Layer 9 of a small transformer language model trained on English Wikipedia (12 layers, counted from 0, width 64). Numbers have three digits each and are written without spaces.
A neuron's activation on a vector x is SiLU(gate . x) times (in . x), where the dot is the dot product.

Input weights of the MLP neurons that the questions are about. A number n stands for (n - 500) times 0.0013.
n5 gate: 394646517464423366435256378766398784411602481469417449590549595628655643522307375598453588449753403566423531329571584717661552451439631564592590620547607509244339400503413552480497266298869433
n6 gate: 446435414512583456657420482756533555633420744410439549661585424430554544573555431338396495645411467620594643643459569625519433492660560558499474635506668455587522543303472519348437536562476383
n8 gate: 723524551615563459685476540437588598427601523603470631537412459572271615519383752500551399673406588626436551424640728439605504514561622627212458489588502466743543444584404780329423530491513674
n9 gate: 565455497432295515411484407384294512523628484465534432625767537366739470776393464616408595410670491477543425413675489441462476634501461602407503645444434533378573503814517497654473637520433614
n16 gate: 370435512564494512608474323375422562524710578630439554416340278595413458579625518262539551547588410685604601469530499431546624429485434555416512607403475656573502529696458304540416457623600450
n21 gate: 364435530286335385544631590518709340444696583357490486667617435406507386551572669562472565394574564480580418455509479422472463658581488344695489517694377531425560405614604572449320607470391237
n25 gate: 583532503573315457402403650680480633305536608467507483497504429411513418564583747360457443264322488403599515347422358810280594431479522643610434612448535566481357262384394420524519552515473273
n26 gate: 687483655428478276554456599437575648754265695492379583507332655662322480610545617524501312512499425471557666341502554572406525398461374487634561495487590431353340546373469500413514363527435496
n28 gate: 357522470624630521621620575494436467497494636510603475440485494492506486487555442475551438398535486550441516644433437448481638452457500499567577535611416511541660517500538597547463429409501439
n32 gate: 628598536569383363410762469523412454559500783470752562352638515598381551389475548457663594751460539455651622338732445475347525527423539555530524370328585474609414270402751576410620446474301674
n37 gate: 427416393373465564565682521517375337555588281387587651655458557538446544577473535367448468318528437561603389713478487538455431584548448324603495467436554406539434579308521443479462547627460449
n38 gate: 687693631722379393635389643677493335636620302522255650455545682582433284504499677600324606498745559427482576731360420510520521178348453642309581560367381426391522643492588447496304653805454068
n54 gate: 547483413473365414522416378566559471435334426540394491567473659420497416382466545441463515408490730362545557700492529673461785455604534587373622534710631330335504599369638486617353473378529398
n64 gate: 395556541538326666403550481621508481344459472644301356626722681462561329543660371217543543521640536317651418692490506490667413580640563236704316649566528626534495345468524752355511593343562493
n68 gate: 543356542425513599393615400617389534494533497554367691658468535472612581513282505524660558513453391711414620593412536492575561372400786530537655491373319437401346580366571255532583558494603361
n73 gate: 408604430341687418341448612346586614497520563379592493704537539476420430607397721636468489560514577396575416414497680622570490558533571431412482649434535396495273449567453398517434436705243249
n77 gate: 506458663418546355494376466466548298550481451575642410470585698575557330376360513328584442517434416516659406537298529348510519338408708385511256596249490508583514493495690409503445651656351528
n86 gate: 222591621491301548352598459661349538311758407505511623580597502609644425586258658678464474272556561536466727597355569407380494445411497503457298430485514608188310681482734400637509360607303308
n87 gate: 356647480459285531484444331673713753433570402427620580544357558588520376417465634649393457668612448607638541474659657361491659466577317429407495365339566333335610514387581282613400342636487330
n105 gate: 400446449590423521491478315469322452450341430558454375500524657365534652386435450504691789413438338471534570578479443588590601644583517429603402484543700508751448254356599397633433368544451505
n110 gate: 578516351427326433320575330464495614476597524457455581387583408373545512432682535648614397415631369447583434466483498385600488523399449469633494461590553476510548592331286580551496319575569564
n111 gate: 381577386505673446541490493483438454538619640452736479613386393423613566424533533531621442701506672612552617457533460695446247562638654557594477361497690609501498550695643431611612581547570516
n119 gate: 317428568455295730309465174577538602568258592606549611510542559499500486384578481505625688560716488361480583652456573600457535602508435307495358479587679534472480470419530557671372532493299620
n122 gate: 551528573503504517354421415635646515538646383509463541573621528380523640538487586813735567482553307274532584615547332454436468481647446419622402562459752646445576463530494461458544631424487506
n128 gate: 632565430535244608746412406592591622412314772433570450512748585602347446544441486482561479333413499424424576676618736511593750478530487496520448529448463452320302518597405351340371397678236549
n147 gate: 364585573525437474506495452446838677320523598583422480541399631351460480782435437450606667405366656260296354615607593664483463591345414387474613467711517582614381294465506512623440393389598507
n153 gate: 487457390311433635470553502461588549618569424418528566552547389409583482428486421067571410555503544637500618585494490504198529525722501719692308436503440492661271267468396314417408607438417674
n154 gate: 530348440506460495491675438507485386548611367387542340597508386498620516462649471453425557437467777553584625369593403446341269528549559558629512533540498485590632336478559543506348580573637584
n155 gate: 386645427534416249583672460468738466475633571342624467539563573528591637406689500323535557496355437571566586409520549692520411735469490228673356516563699418422520572414689389466353521377353369
n161 gate: 286656304325537760481570520446519434357440258605407587653520623636467670494413614430690599408452483447585408502334683427549403653469496682679462497484499506387565580752550470483345510381442422
n174 gate: 361294609422586573450408650551382645565624476452709564326459478529598625490573861636431415380449443334403440376559456584645582675509386522689694393413576549663416531468431553234336486611322422
n188 gate: 589375498446601365649617658721491517765610452353544505578546523631402447389329751392487404431596714485464520420361584473634599492452378312461499510518390364579458488572569472492825390462387446
n5 in: 493651647316627428371479554338264323407455344544132441557684582786576440406646634561415473510524530478489370507676504501563470548504601446674477433496420398657499462501612699565612410541487505
n6 in: 541427387573626567685581527614506505644353497676429615672540464421374582460510272552491180606352556596465545560589655784509414678314525578517452563393455598496381545352501537710433464544464374
n8 in: 613562681716410438586630581449557395510445619506423531502482814622631487296637351414392474281373575490391479439623607554591424383579687454615563595436317537497571473677735360447578510479529450
n9 in: 725479503627520591460708518560398555523384481515727375630388483451634570508317481568541686461623622522449377452488467295535765507514405469651470508528470481653480436535409362509501512382439563
n16 in: 577411458253458335506475612665355479446596709373485400531603604435523777549447334662356293347369465328453465501494498462613440446478298583600635465657399443286387490517570619608544478613693377
n21 in: 726516414332370539345504398545410422438555684437480456607550472368457472582500642405395453593436359471518355375510275416440653362540619311623486629491556534481403497346580615490400425433596537
n25 in: 474559415544717475631379653697396549616635592730554495500603474568561430621450540614466634447274322736518599305580359528728557617518444417610466549240503574525517379539515371433537413458351498
n26 in: 576604534433411626625738630600659581668277468597365597568523540557572505449506634413408444508612340552319461709472387447510358397418669559639478571513693644392586465452394422552602590552438499
n28 in: 571556447401537531443518600487534476574545551437575336405490506473467398475550492598290407318374570593691414436407447459425524454533646601476457536425358598551664635517477508657454443445600432
n32 in: 605705327604564400302536555556445567520652465553419666685590552308131474512542421357455530489742583393378527596307455530698488449452507323520450627565455495592564366546363597572492510364573557
n37 in: 497625695563040614431487490409620518466547499692372611485466579718511484561546658323534532459283497430488567604433555523394522677621442388349477739442522544515698345484730580356679496466260589
n38 in: 681479538383534551584554326461480445365476449474660526189547272657478581383465621548710468450421739492276336606543573523513530357666233476445690391448543662450528375558612731302493515274397471
n54 in: 526468680628406570503393646542657406444640455378503578261473575630508398253400494565577320534536401594434522420518231398516466336586550494555726554509683392521398518329658568706704548547410248
n64 in: 554455607423410619459228339432529285500500646530491282447484472608499636305516486320677531440661586455524552267481597377660493412549758614741473611526505424335489294471376650606504460543363431
n68 in: 431389431643354625395504640302374595510514727591679556595560313632504480544177508704497543577502342520419541258508354560570540542463556736541609712347659340349406538414328567455604351571427499
n73 in: 564605450503676665390474492559303399785446663528669512408499281649526477352555317531432438506435522279562450565535556696361531331467578408407627435517536480623390643481303604251485441617594384
n77 in: 509446542458426517499580336639521499499591686547527571576462394443620399672534621369615640391371286368733489282495408453492611441561428362412571430454470475559494699654487372312514556429511563
n86 in: 597495636512657422815505549628342813592604583728431571547469459596659637323330397636410568494471529434372288435527642573279376597374430589392549654507606508539553585661428706584702700465519493
n87 in: 387530324430581692500295446662409536568442474285448472565497424410352384327537425617405516625670400413377430662436563375762529407611385474664467416459416336553532337516418469541589466412420721
n105 in: 543497689547450483396546374536483518489210543360611575566429491356417545489548541603533598593311288609392518572343570400484492546448383696409314522599603641429720384414666493481450626428378462
n110 in: 452440514396452516563274584552633539566707542473619591371511443566591535519608578470630372533553499352474536490595542577512421507434277448397410585420455243568531557474370533528553258488497644
n111 in: 365402482475524221380415739351316549442510593387491532311360514397490525361507490448574436751472681694567602642552401678488390572563687553668573590575516616474615451553605455588540425447445589
n119 in: 541649505416422470381316259380808517575404526535397411662272464551553534547508518618485355388571549525607532357309500539338395219612400360409450635481730683355424457619610405536396542465351613
n122 in: 370587466572435535750636524502385372576538529397514422439455457510392362549498494509610727631459410645460472455477478579638479658613741428581486663493675536403941683440386491552473620449604505
n128 in: 458499597394330487515647707444551529533180592375599434574381360623399412483535649571470360597413581346510519724446545503447352631610512448413685509509416477397450542592414452558636428394340498
n147 in: 581429436419488472353545496440445356672370675377594427464635313440402358294650391835357597539499446407466873490496460736589452415340499591560366639478445584603466711674401551293442612511511592
n153 in: 504574563394431578588534694434455627409257446460633414353681571318618375666439498457673488431365592531520404428590554539380624421349400500488613439397519253644470350380354628622658581623481728
n154 in: 444358445574576738418515387609633514376698565295434380521580521493662436534605480471666553284396342462543438415586534425491265161389437411479520423421394552552485462482531667489368516500327718
n155 in: 582457717548305427613509413497687617361376326644744454543651373616484589517577564334431428586429442369306320446478661476401473455517447344361547515376437656353626323503493407738565279689489572
n161 in: 471609434390482626399591455494598531625738413615389531574496523610373553375542370378620758524501536458749640568538476298484341484593587355744543675390421422549364578394298433435538584371578487
n174 in: 465569324473329561483714283561474534408554776594544596598559425434464601562330502559659257689653397521561342488619635477393448348361262720504458495406348274501438572374487466677591523577634573
n188 in: 564445553350504431525444484435658599352441400699506415501451607390519541626619677588533579299510370527312272470467559515552585525517333553400531488616365481468686452648612578412607212267585468

Each question shows a token from some text and the vector x that enters the MLP there. A number n stands for (n - 500) times 0.0072.

"qui": 305628571603545656542711429456365449380366645477575621641284499521598460557479434579383427326297511559391508488345553588294418516576341431420548424463525477561697530372445697501566346421346330
The three highest activations, in order: n86, n37, n28

" join": 564573499552415335541523477510607567531422677702471598525516351627467398411588532668561460312303548512647496412445364464502576443565399386306604657543327474517606458395443800521465215442387569
Which neuron fires most, and how strongly? n110, at about 1.5

" the": 580652405455461548449553424450581790729469625545497482647497547581478476287384612509406625336481464521505383235466481367438579515526482468405674711424231567542668418540444519552433510324370532
Which two neurons fire most, strongest first? n9, n188

"e": 399472428662563518633690804448613524532500523489494494452396575632503549552620328517590378192560428416351486538413345452505669513582480394577460546383715427620864532408423579474446566436463615
Which neuron fires most, and how strongly? n122, at about 1.4

" turn": 565650592459380375536652649495472691578310662619573490438534382636521528405500602656445275381361459502640438601351394401581500318609415398413506473436325536514650433403388518614565469303387664
Which neuron fires most, and how strongly? n26, at about 1.9

"s": 364745457424570606322597538398243299340475575495381446647449620482563349348523481619560590493547456554644371359462369570389555437565560581433492746433412440541370370397416694341405366452351475
The three highest activations, in order: n73, n64, n5

"lo": 402736565538359469534592476270354339262334618547541565680460358559508443349463305476460609325391458640565424529534581482334568521550258377401526653463547406591596474405422656467364456485346435
Which of these neurons fires most? n37

".": 501459529459509498458354496421562663588517757556396570590551521632425499374501633522333574424450592510378385319630401322358525535656517598413750680418296553592501480401434538528413442422229563
Which neuron fires most, and how strongly? n8, at about 0.98

" at": 411629472455482539513560409550695674666390686519555468606382638583399508330519540590469575442336509679584511284496413437541656425596500482284627679519206632531514421514565513381407471384348541
Which neuron fires most, and how strongly? n8, at about 1.6

"ent": 393636450444513437442590620525464476551227509594624428617560397616404599502517446515426264327185588731586502634407462627328580399435477713590541366431445431491374490513458401399443350319375560
Which of these neurons fires most? n128

"ted": 356540426490616403585496485516420737579393600608476467429365235437387567477446486624466330466452368541620540518206432501513457318637315531374599686314346365425450431479366619604427504369501627
Which neuron fires most, and how strongly? n16, at about 0.71

"al": 496645450411513572504687471395657534431394549455495486423535582806304600348473432353573609468251402372370332679532421514440492396431584421492530607318455390388687704373482454664342452434542436
Which of these neurons fires most? n161

"th": 452608560582586643518619640359349456608301606603505433437704405442467594326688437576478474564602368277570494531488359491604529335555496461538565639515315393631535339417447549698318454293549565
Which neuron fires most, and how strongly? n64, at about 1.2

"is": 591570372500489461474565367447400409486428564552459471495595349609534426488682531529611371402504456536651339712414523514574562370499534483496431823636288570506468392386641676538276242284430524
Which of these neurons fires most? n64

" ": 559598507468469637494674486606433578661382524486472604447634550546496470707574183616494638396407503535326513446468237732541503327424590374357553534467510525594674442300537367473383403395596500
Which neuron fires most, and how strongly? n147, at about 1.1

" is": 533545414515507443393423312544577724707429623482616380530453490573263477439595469635446504566544495500688610381513296351476387437446305384417458679329283674597556467375529649588430483407374445
Which of these neurons fires most? n119

" visit": 476560627561421335507554434493510581546409641755457581480531255551511408473493535603608471254386528463585432422505358407492584379541350436374587691452298537537601524326475745495449285443366590
The three highest activations, in order: n110, n28, n25

"n": 417575443723446448454604547488424557537458586531536351411506329552498497374526465738617458394471453498504480338452488488408467355616472443339512572419363187462625377469459657515336277256629703
Which of these neurons fires most? n110

" He": 522733418539351473377536649578561550686502651528692518485635346534336539599505587492503621360551597454461590438463323487293428465605448615578554697459379691514688637626466487723587522358360599
Which of these neurons fires most? n32

"lan": 475605529592406500626761442356556502612380543442486584563392450662514627348676685553462461367307546420444309426656362562488510333475433433623487642535436507470640490447549423607289215348560449
Which neuron fires most, and how strongly? n155, at about 3.1

"ar": 524687516696408483559478488519363442466422623527611615384421280563541636586381591411504449372423478542548451613381336402403668345478563393321626661527384247484668581580583572534420463282388493
The three highest activations, in order: n38, n28, n54

"ment": 512476428694481429650686487469349395549539663650626553437477348555468479440554328556552355465477487498554362617380479334547580329561394515428586624494245471601628450534517644752367358348358609
Which of these neurons fires most? n28

"c": 483673442554551470423681577738536522578469609539572497391440454561303499498684576544418148365415383458444438427510455554345421538500466410421678450534740630689398618460805404483490442354555503
The three highest activations, in order: n26, n64, n28

"p": 285545591583467563450725488277460478466300598544516615403409478510435388540508660493480438444364527694450186546539538410540577435589438383339645700627645509536427591384644693163520545555457533
Which two neurons fire most, strongest first? n37, n8

"re": 640533679652304420574631472488442538588326738571545536658609444663470541425547212468596341539484359399365646584425314565450608432638423554547532521550468620619407353493498415726456452311466552
Which of these neurons fires most? n128

" do": 516603607505610318620675525414673671657367559451614539527577380648566437342602292493563406363423532544448690445559362444547440390492349515472473518552486594693640584307387532559500412377194384
Which neuron fires most, and how strongly? n26, at about 1.5

"ha": 536606647475527512765529746497482565446422476480696574563514476413463445352424369574391363511509336621361367797470477498442567411602653388573352652630587366687560474371585557465656391306435397
Which neuron fires most, and how strongly? n6, at about 0.88

"ver": 133591456397497554519588330382406682425381735496522448484485315511567548358519535548500575524354574617549567577233541614224574377469462378437370559411414533323523652373498468575516351427445514
Which neuron fires most, and how strongly? n119, at about 3.5

" me": 268536614665496485425527624444472719634406693602460411563487262687509521512458515448599583417443544365534571516494585389588474382618499496461618644585511746507781570410490529602419332342296408
Which of these neurons fires most? n119

").": 528491466511509505461348475428529639618526775557406574582602484612425514394488623504328558389479562506423371337604429331380495541641490607422768716420294589586494486449450538502422440406232630
Which of these neurons fires most? n8

"bor": 421721637479477476444703598397617616567313584670592358579434409502477302420540455515454430442368730513352423657472396626565545429501489481624396438479465399415450438530564554540598213296589693
Which of these neurons fires most? n147

"d": 311681349525494488562544576594472646584535448529460404430387234489354600323467449615330441349524433509550475397340584463598522402552317540357622637364343587500326512386460621573509494320371709
Which neuron fires most, and how strongly? n87, at about 0.38

" early": 377738466538377498565574574478438617499491615504566367452437570448398490402236395518314464350342399278551524510273448449478590358445337544499678640283260541431492350484417445545571610450471642
The three highest activations, in order: n128, n25, n28

" addition": 379621615517489531497644532610450554527329794543566433365385343608448554548460560493458430486424332484590490595365383504583546336570244520392617485354297496521583398338318402564542510498357519
The three highest activations, in order: n128, n25, n174

"cent": 425610529397553375376597404333558490513385455528674416591564480510385307454506366501452336309380632526288283738482373634461649380482237412630521644611336386575370468535398470512432465422520527
Which neuron fires most, and how strongly? n147, at about 1.8

"mi": 490500441670536583394633398440426362450399530398489415491407299497578444570564443588489495312293424600372365578376452610287358432391584418489604807237517491396619357295487603530492438357378435
Which neuron fires most, and how strongly? n154, at about 1.4

" are": 590536442532480424413376377507621767721443632464581491594473438558247487434512560665362415518430465494653519357513360388561447479506361395437515667339281622605573472475541769636444503354415440
Which neuron fires most, and how strongly? n32, at about 1.1

" a": 552572503419489550452586479463459887619464528535436483568426630570438548313388558508359667347436492602562315336400396409490459436564374411480559839392377566511653482457358424601462565315313585
Which two neurons fire most, strongest first? n9, n161

"log": 549591394632557531450643299383186416426476700494415291547571508653538491416523514484642450451397496595346429493539284413521416317390505371612575595589373349546490551565470661474253529422572472
Which of these neurons fires most? n154

" st": 516488510212436491492681488417537686748356462387703473395668393702514459596497478547514251350385636611420366522507438527497577425522633574520623373482480542577694553531456601581348659396343579
Which of these neurons fires most? n153